Layer 9 of a small transformer language model trained on English Wikipedia (16 layers, counted from 0, width 64).
A neuron's activation on a vector x is SiLU(gate . x) times (in . x), where the dot is the dot product.

Input weights of the MLP neurons that the questions are about. A number n stands for n times 0.0011.
n0 gate: -32 -121 -192 69 77 110 -188 93 72 -55 32 -68 140 41 -140 147 -168 20 -113 34 -86 250 -4 56 -70 13 7 -17 31 -49 -112 -235 -12 131 39 -129 -176 59 -21 -55 223 70 65 107 -14 -90 -110 133 -70 -260 81 89 48 -11 -28 -19 13 -36 -128 47 252 130 -33 -192
n78 gate: -115 186 102 -18 -80 -133 -99 -91 29 -19 69 19 18 -45 -137 15 9 -17 -2 89 102 -38 -54 97 -217 -271 -61 -221 81 9 -235 120 -33 115 73 22 -175 139 53 -140 25 -66 41 112 -74 -58 -19 -40 148 -20 -93 -77 -6 6 -180 -123 96 187 15 -106 172 -10 -102 -5
n86 gate: 9 57 -34 31 -31 238 113 26 -122 20 9 -22 23 -39 28 104 -29 190 30 58 10 -265 -7 -26 -16 38 141 -11 5 111 184 125 -131 154 30 -89 -9 112 -81 124 91 -7 214 -95 -194 -14 53 -41 145 -141 -14 19 -178 26 -65 -217 14 -96 -91 -99 20 -61 -89 114
n129 gate: -98 55 58 185 -146 38 -74 228 -15 -35 -29 42 1 -119 173 109 -188 120 95 145 -42 -77 -15 66 -87 -12 -283 -15 75 121 32 202 -22 254 -50 -168 -84 -157 -20 -219 60 -224 -116 -59 -135 -129 -147 113 14 82 -87 -32 2 -150 123 -110 -48 62 123 -189 -183 78 66 86
n140 gate: 51 34 -133 -72 15 -111 -34 -47 75 -57 -38 -83 -225 55 61 118 -106 103 44 42 -83 40 -86 -17 -142 102 13 135 -41 -152 93 -53 168 73 -138 -79 -103 12 -35 115 62 79 39 -190 -70 169 -116 39 91 94 188 28 -56 -69 -52 -99 152 177 -127 74 -34 21 -38 71
n144 gate: -104 -18 -277 -101 -48 33 83 -5 -79 -34 52 -145 110 -148 -114 -54 30 231 44 -3 59 -97 -16 90 130 157 -70 49 -120 -42 205 -30 0 -113 99 3 -155 -116 -21 110 -110 -66 131 34 140 -139 -284 37 74 45 9 -15 64 93 58 42 -159 -161 72 88 -74 60 64 111
n150 gate: -222 15 -50 38 188 55 17 31 -220 35 -39 -66 177 -280 -56 139 125 235 14 12 -24 -140 -51 -113 -154 -178 110 50 -41 -88 24 -7 48 15 241 99 164 -117 37 -102 -80 -170 -194 37 76 -113 -112 -197 1 185 40 19 96 53 -28 45 17 9 -160 18 -131 -58 -113 -13
n158 gate: -77 -205 -23 -1 5 24 -60 -13 156 4 118 21 -35 100 18 -42 14 -60 -108 52 13 -7 190 37 149 130 136 -36 -116 55 155 -88 -13 -74 -42 53 -72 -44 28 228 34 157 5 -94 176 79 -110 320 42 -52 -85 164 130 -86 -59 108 79 6 -37 -282 21 64 1 -2
n166 gate: 138 -146 99 -60 -44 -39 -114 -87 -68 -129 114 -87 -67 -169 221 -239 30 40 134 -29 -190 36 134 -247 -286 59 82 18 202 129 85 -36 152 -142 -124 -141 12 62 -27 -217 101 -145 -117 69 -160 2 -51 -215 146 -198 195 216 -90 -147 21 -63 96 33 84 85 -28 194 148 26
n180 gate: 15 -59 -86 21 -133 20 69 -11 -151 -8 185 161 211 -69 60 98 -62 -117 -219 26 -47 14 194 131 14 -10 -33 -156 -141 -187 31 129 -157 -95 27 -86 -63 -71 65 71 0 46 -42 72 -22 52 38 97 37 -13 270 25 18 -66 19 73 336 -138 -85 60 123 51 -14 -67
n184 gate: 10 57 -272 -34 -196 -21 20 41 123 137 -90 28 105 -81 17 -30 104 58 0 -65 1 -91 -47 -102 -80 73 -79 35 22 -38 104 19 7 -132 80 -150 66 37 -108 -202 13 182 -268 56 -59 2 -181 -223 173 -84 13 123 19 39 70 139 176 -71 46 -101 326 134 -124 -215
n0 in: -6 -27 -42 -17 65 -123 -55 -12 79 -134 -15 -206 151 -36 -50 137 -110 30 39 44 -4 -16 150 34 4 -277 27 -9 165 -104 -137 46 271 68 -193 15 -246 78 -4 -80 233 -4 175 -120 74 -14 -118 -27 -121 53 234 241 -226 9 -171 -138 -61 -14 170 -27 -9 5 40 -5
n78 in: -23 76 -31 92 172 217 26 -189 81 -90 -45 4 -28 40 64 58 -61 247 59 136 -53 -41 -125 75 9 -52 -106 171 30 156 114 255 -35 1 89 -43 -153 40 100 -12 -57 -232 69 74 -129 -1 7 54 25 -25 36 140 38 -51 -43 -186 130 43 -46 314 -8 -7 -81 -111
n86 in: -24 -103 -3 -110 -94 86 -82 44 -202 121 -2 52 116 87 -87 -202 -118 39 42 113 -79 -67 11 183 -93 15 88 57 -100 131 46 -29 20 -135 91 41 4 -93 -112 -174 -245 11 56 -11 -36 -145 39 33 110 -56 64 -128 94 50 -187 134 63 -71 -60 -89 -83 180 216 -15
n129 in: -163 -96 26 -18 9 69 -197 -42 0 -125 40 -32 -200 -14 -30 -41 31 36 -31 21 -27 -127 189 257 -120 95 -52 87 56 118 305 125 -181 259 -183 -173 -22 2 -154 -95 48 -46 -236 -210 -148 22 26 80 85 -86 -1 -97 115 -75 -81 -89 200 9 78 23 -17 39 -9 54
n140 in: -62 -40 93 85 -32 -174 -69 -59 -37 -85 193 -39 -149 -47 -21 33 -62 -75 81 -3 176 -25 69 -48 24 30 144 25 -171 0 -91 177 135 -205 76 -91 119 -23 -108 130 91 153 -15 108 -24 -79 -31 -57 -114 73 -117 5 -45 -93 -3 199 -23 -166 41 88 227 46 -96 170
n144 in: -7 25 -133 -54 108 16 96 173 33 -19 33 9 23 -7 -49 30 -6 65 155 -191 208 -20 -10 -70 178 61 -2 77 49 26 138 -129 43 -47 30 49 -243 -78 -103 144 -156 -87 11 126 -87 -114 -46 93 -3 -13 -138 14 33 39 208 95 121 -214 -65 -76 -14 -79 51 -29
n150 in: 43 14 -60 -52 199 192 115 40 -108 -176 62 21 -69 27 -248 15 43 62 51 5 108 -113 -1 -16 130 12 113 -41 46 -143 -48 71 92 12 46 164 7 -97 102 24 82 -91 -27 -74 38 -174 121 -26 -82 68 84 -296 4 148 -8 -51 50 -119 102 35 -15 -162 224 179
n158 in: -12 -81 -10 -132 -105 -101 -76 22 -2 289 -25 132 80 58 27 69 72 9 15 -107 37 86 61 23 48 22 68 40 -52 -69 101 -60 80 -49 -32 -212 2 23 47 106 83 111 -20 -44 -19 -24 -143 33 71 -128 -92 -93 -2 85 19 172 -114 63 12 -261 6 -91 -32 -155
n166 in: 148 2 125 408 -72 -53 -105 -20 212 59 65 4 63 -88 -21 -16 462 -219 58 -75 116 -48 -167 -13 -83 146 -102 155 211 -43 38 25 -112 -2 -164 143 -145 203 121 1 -49 -154 -149 -181 -139 109 -60 -127 -125 65 37 -111 185 -231 27 -64 47 -89 -63 87 2 -129 -46 -2
n180 in: 170 80 113 51 0 52 -132 -205 -12 12 -92 -41 11 -10 -84 -58 2 35 103 70 2 166 8 60 -69 63 9 -205 8 110 37 19 34 131 153 40 -30 107 -102 -50 103 20 85 -192 -5 22 -198 201 -26 92 71 -199 184 4 -164 61 -93 -56 14 -28 -94 72 189 33
n184 in: 112 82 131 52 -64 -5 80 -87 66 121 -60 165 60 118 38 71 207 -187 102 -100 -109 -139 154 83 -56 -5 -38 80 5 -79 -139 43 103 -39 -59 21 42 -21 -6 -74 -75 -32 -110 -151 43 138 203 134 -14 110 -64 -63 34 79 -33 42 47 -4 -28 200 17 -23 258 87

Each question shows a token from some text and the vector x that enters the MLP there. A number n stands for n times 0.011.

" involved": -78 -7 79 -69 64 41 -3 -52 -25 51 -48 33 46 178 -75 -55 97 -58 -132 117 49 -128 89 349 1 67 48 -28 -118 62 20 -182 -80 4 -84 -43 158 -38 60 -8 15 -67 35 -40 5 94 5 56 13 53 155 -55 94 -7 42 -136 12 155 -156 84 -19 -3 50 14
Which of these neurons fires most? n180

" Pu": -72 -26 78 -18 -21 -52 115 117 -86 -52 264 -3 4 76 44 -22 41 15 -30 -86 162 44 109 -76 -43 -11 -52 7 -36 -88 55 -101 -32 201 73 -74 -59 94 85 -17 187 -7 -12 -189 153 -23 -70 4 1 145 -6 -321 66 -10 -65 210 -9 8 -114 -90 -68 -47 76 -7
Which two neurons fire most, strongest first? n158, n150

" Some": -120 -105 75 6 149 13 118 -119 -26 -47 -57 -38 -66 111 -41 -70 53 -63 -86 -3 71 59 -5 355 105 41 168 32 -36 -2 9 -39 -66 -22 75 37 33 -45 45 58 -40 -64 7 -74 7 67 156 101 73 -104 172 -34 114 -59 -101 63 116 -187 -61 51 18 -77 -17 52
The most active neuron and its activation: n180, at about 0.87

" of": -144 198 187 -153 70 98 -37 -63 -63 -69 58 77 -135 22 -39 92 -46 7 7 -26 47 -52 -95 339 -56 107 62 46 -71 64 103 73 -14 27 -2 35 -15 -249 -34 83 -122 -18 69 7 10 131 109 15 -27 -77 -97 -65 8 15 -13 -17 -23 13 -122 -33 -16 43 -96 -10
Which of these neurons fires most? n86

"c": 48 146 6 114 -85 -42 -28 3 120 2 -29 -122 40 78 54 -141 -170 -132 69 19 63 97 -86 160 107 32 -137 117 -22 -71 92 -133 3 -7 71 49 63 -238 -51 -73 -63 -91 -217 -74 -1 129 -282 -113 71 12 -30 -122 108 172 -58 -94 50 98 38 30 2 -58 40 48
Which of these neurons fires most? n129

"\n\n": -74 -57 156 50 155 -16 120 -123 104 -10 -74 12 -7 236 51 74 165 20 55 1 -76 5 -92 309 40 -8 63 -31 -74 -13 85 -91 -117 4 -64 15 57 51 70 13 32 -65 -115 -60 -75 162 110 -74 52 -97 51 -155 -31 -28 34 -115 51 -22 -120 98 10 -52 75 -28
Which two neurons fire most, strongest first? n0, n144

" on": -233 -8 203 -16 114 28 77 -45 79 -36 14 82 -80 206 124 48 114 -65 -78 -12 57 -43 -99 334 -3 -1 112 -44 13 31 157 -43 -9 45 -28 59 24 -36 63 -85 -43 -71 43 -54 16 38 -23 -47 52 50 44 -25 47 -36 16 -84 25 -2 -160 23 -25 18 84 -60
Which of these neurons fires most? n0

" officers": -84 -61 -57 5 61 -7 35 35 -120 31 -84 -165 90 90 4 -115 74 0 -115 -61 -42 42 128 277 8 -83 16 30 -107 108 41 -25 -136 14 -54 -68 122 -76 133 23 -136 29 -39 -120 9 254 72 -75 -68 -100 77 -1 36 57 -22 78 14 111 -195 -50 99 30 46 -42
Which of these neurons fires most? n158

"La": -4 8 133 -87 -52 120 28 50 -41 -168 83 125 -24 162 -94 37 49 -59 -125 -65 106 -3 47 130 44 -108 131 -168 -72 58 64 -19 -156 96 119 -63 169 106 -8 -57 42 -29 -190 4 46 50 -30 66 -74 27 7 -189 210 139 -95 125 -39 -103 -29 -137 -3 -15 -132 -131
Which of these neurons fires most? n180

"kh": 66 9 -48 -251 -6 104 -18 16 -158 -105 71 136 -44 -56 88 67 125 81 71 158 2 88 -123 -24 94 107 -2 194 114 156 113 -50 126 30 -96 39 126 -42 -101 57 22 143 104 -45 -120 22 64 -38 -57 -79 -123 -180 22 -2 76 228 43 75 -103 -123 -13 25 -30 -11
Which three neurons fire most, strongest first? n86, n0, n158

" now": -138 25 47 -77 64 78 152 -26 40 25 -56 -101 -15 101 60 22 182 32 28 14 -10 -47 -71 403 68 -61 19 7 27 87 149 -84 -120 -7 -45 62 63 -48 58 34 44 33 12 32 -27 -84 20 8 -22 74 151 -34 41 -88 24 -47 -54 15 -141 137 -59 89 -61 69
Which of these neurons fires most? n86

" be": -150 -21 147 -84 36 64 105 -50 34 1 -35 -147 -30 92 5 23 173 -15 -43 33 31 -122 54 394 -26 68 -1 -12 -34 48 143 -147 -92 -45 -8 109 73 -19 13 -18 13 54 -75 20 -45 -50 54 71 33 -6 99 -21 30 -108 -40 -101 -3 30 -146 107 47 -2 -81 -27
Which of these neurons fires most? n86

".": -74 -79 257 51 84 -2 99 -128 141 -24 -60 6 -12 229 69 -62 166 -5 11 53 -79 -23 -54 291 33 -19 103 -46 -118 32 48 -99 -104 3 -77 47 50 38 52 -41 50 -38 -20 -106 -93 119 62 -37 52 -85 93 -125 -42 9 27 -90 64 -23 -127 116 19 -44 92 -34
The most active neuron and its activation: n144, at about 0.39

" in": -137 50 224 -25 120 22 29 -112 107 -19 -57 4 -37 181 44 32 102 -8 -77 23 -21 -67 -31 374 -2 25 63 13 -101 17 51 -96 -88 -17 -50 57 86 45 18 -36 51 -97 -9 -8 -30 109 83 -14 48 -36 79 -96 38 -25 35 -124 21 25 -152 89 -14 -9 62 -74
Which two neurons fire most, strongest first? n144, n78

"ma": 4 49 27 -29 -87 -18 19 154 -89 -92 -4 -73 -131 -107 12 -106 168 -40 -93 -32 27 0 -88 28 118 -42 -12 427 -176 49 107 -89 -9 13 58 -160 204 163 15 -83 174 8 -124 50 9 65 68 109 -30 -9 -96 -27 46 116 44 16 66 44 45 -99 -11 -51 -67 43
Which three neurons fire most, strongest first? n0, n180, n78

"har": -40 194 -46 -99 -244 -7 131 173 -5 -78 93 -155 -45 -30 38 66 64 22 -9 118 54 87 -100 3 124 67 -118 46 -174 59 150 43 85 17 35 -37 187 61 6 -90 28 -3 -77 16 54 68 83 -121 -66 10 -21 -117 -9 114 70 252 186 69 -11 152 73 -50 54 83
The most active neuron and its activation: n184, at about 0.72

"unc": -216 148 -84 -76 -71 46 193 -6 192 -90 35 -26 -6 23 -8 37 46 -55 79 83 87 9 38 -43 252 -172 -36 62 38 -55 -47 20 -160 -51 -88 -129 83 151 -29 -147 19 -28 -130 -72 -6 29 -40 -194 -44 138 -30 -195 65 -12 -94 143 -35 188 27 35 -73 87 6 4
Which of these neurons fires most? n184

"ean": -72 32 -92 88 30 -8 63 -89 -94 12 -36 -62 -3 31 -6 -77 -116 -30 -125 -136 116 44 72 284 77 -41 118 265 -34 115 112 -37 20 -18 -69 4 42 -41 -91 -80 8 46 70 -86 -71 218 204 66 -31 -10 129 60 -86 96 23 59 89 101 -120 -48 -27 -24 116 -19
Which three neurons fire most, strongest first? n86, n166, n150

" seem": -140 -41 -98 -49 4 41 82 -58 27 86 25 -94 113 147 -86 -44 221 84 -26 33 127 -19 126 316 101 4 149 0 -70 17 177 -72 -81 57 29 52 -52 67 14 -78 25 44 62 43 -72 47 -102 14 -24 -65 84 1 24 -153 -95 -7 107 -60 -80 16 146 42 -61 21
Which three neurons fire most, strongest first? n86, n158, n144

"by": 6 -33 0 25 -54 102 130 -45 79 -110 4 -6 -46 162 67 -220 24 -136 -19 -74 -119 -103 94 111 59 61 142 196 79 77 26 -81 -81 -27 50 107 211 16 -150 -19 35 -42 -122 29 19 42 81 -45 -2 -30 141 191 194 -71 -169 -37 50 78 -113 8 96 -1 46 -44
Which of these neurons fires most? n166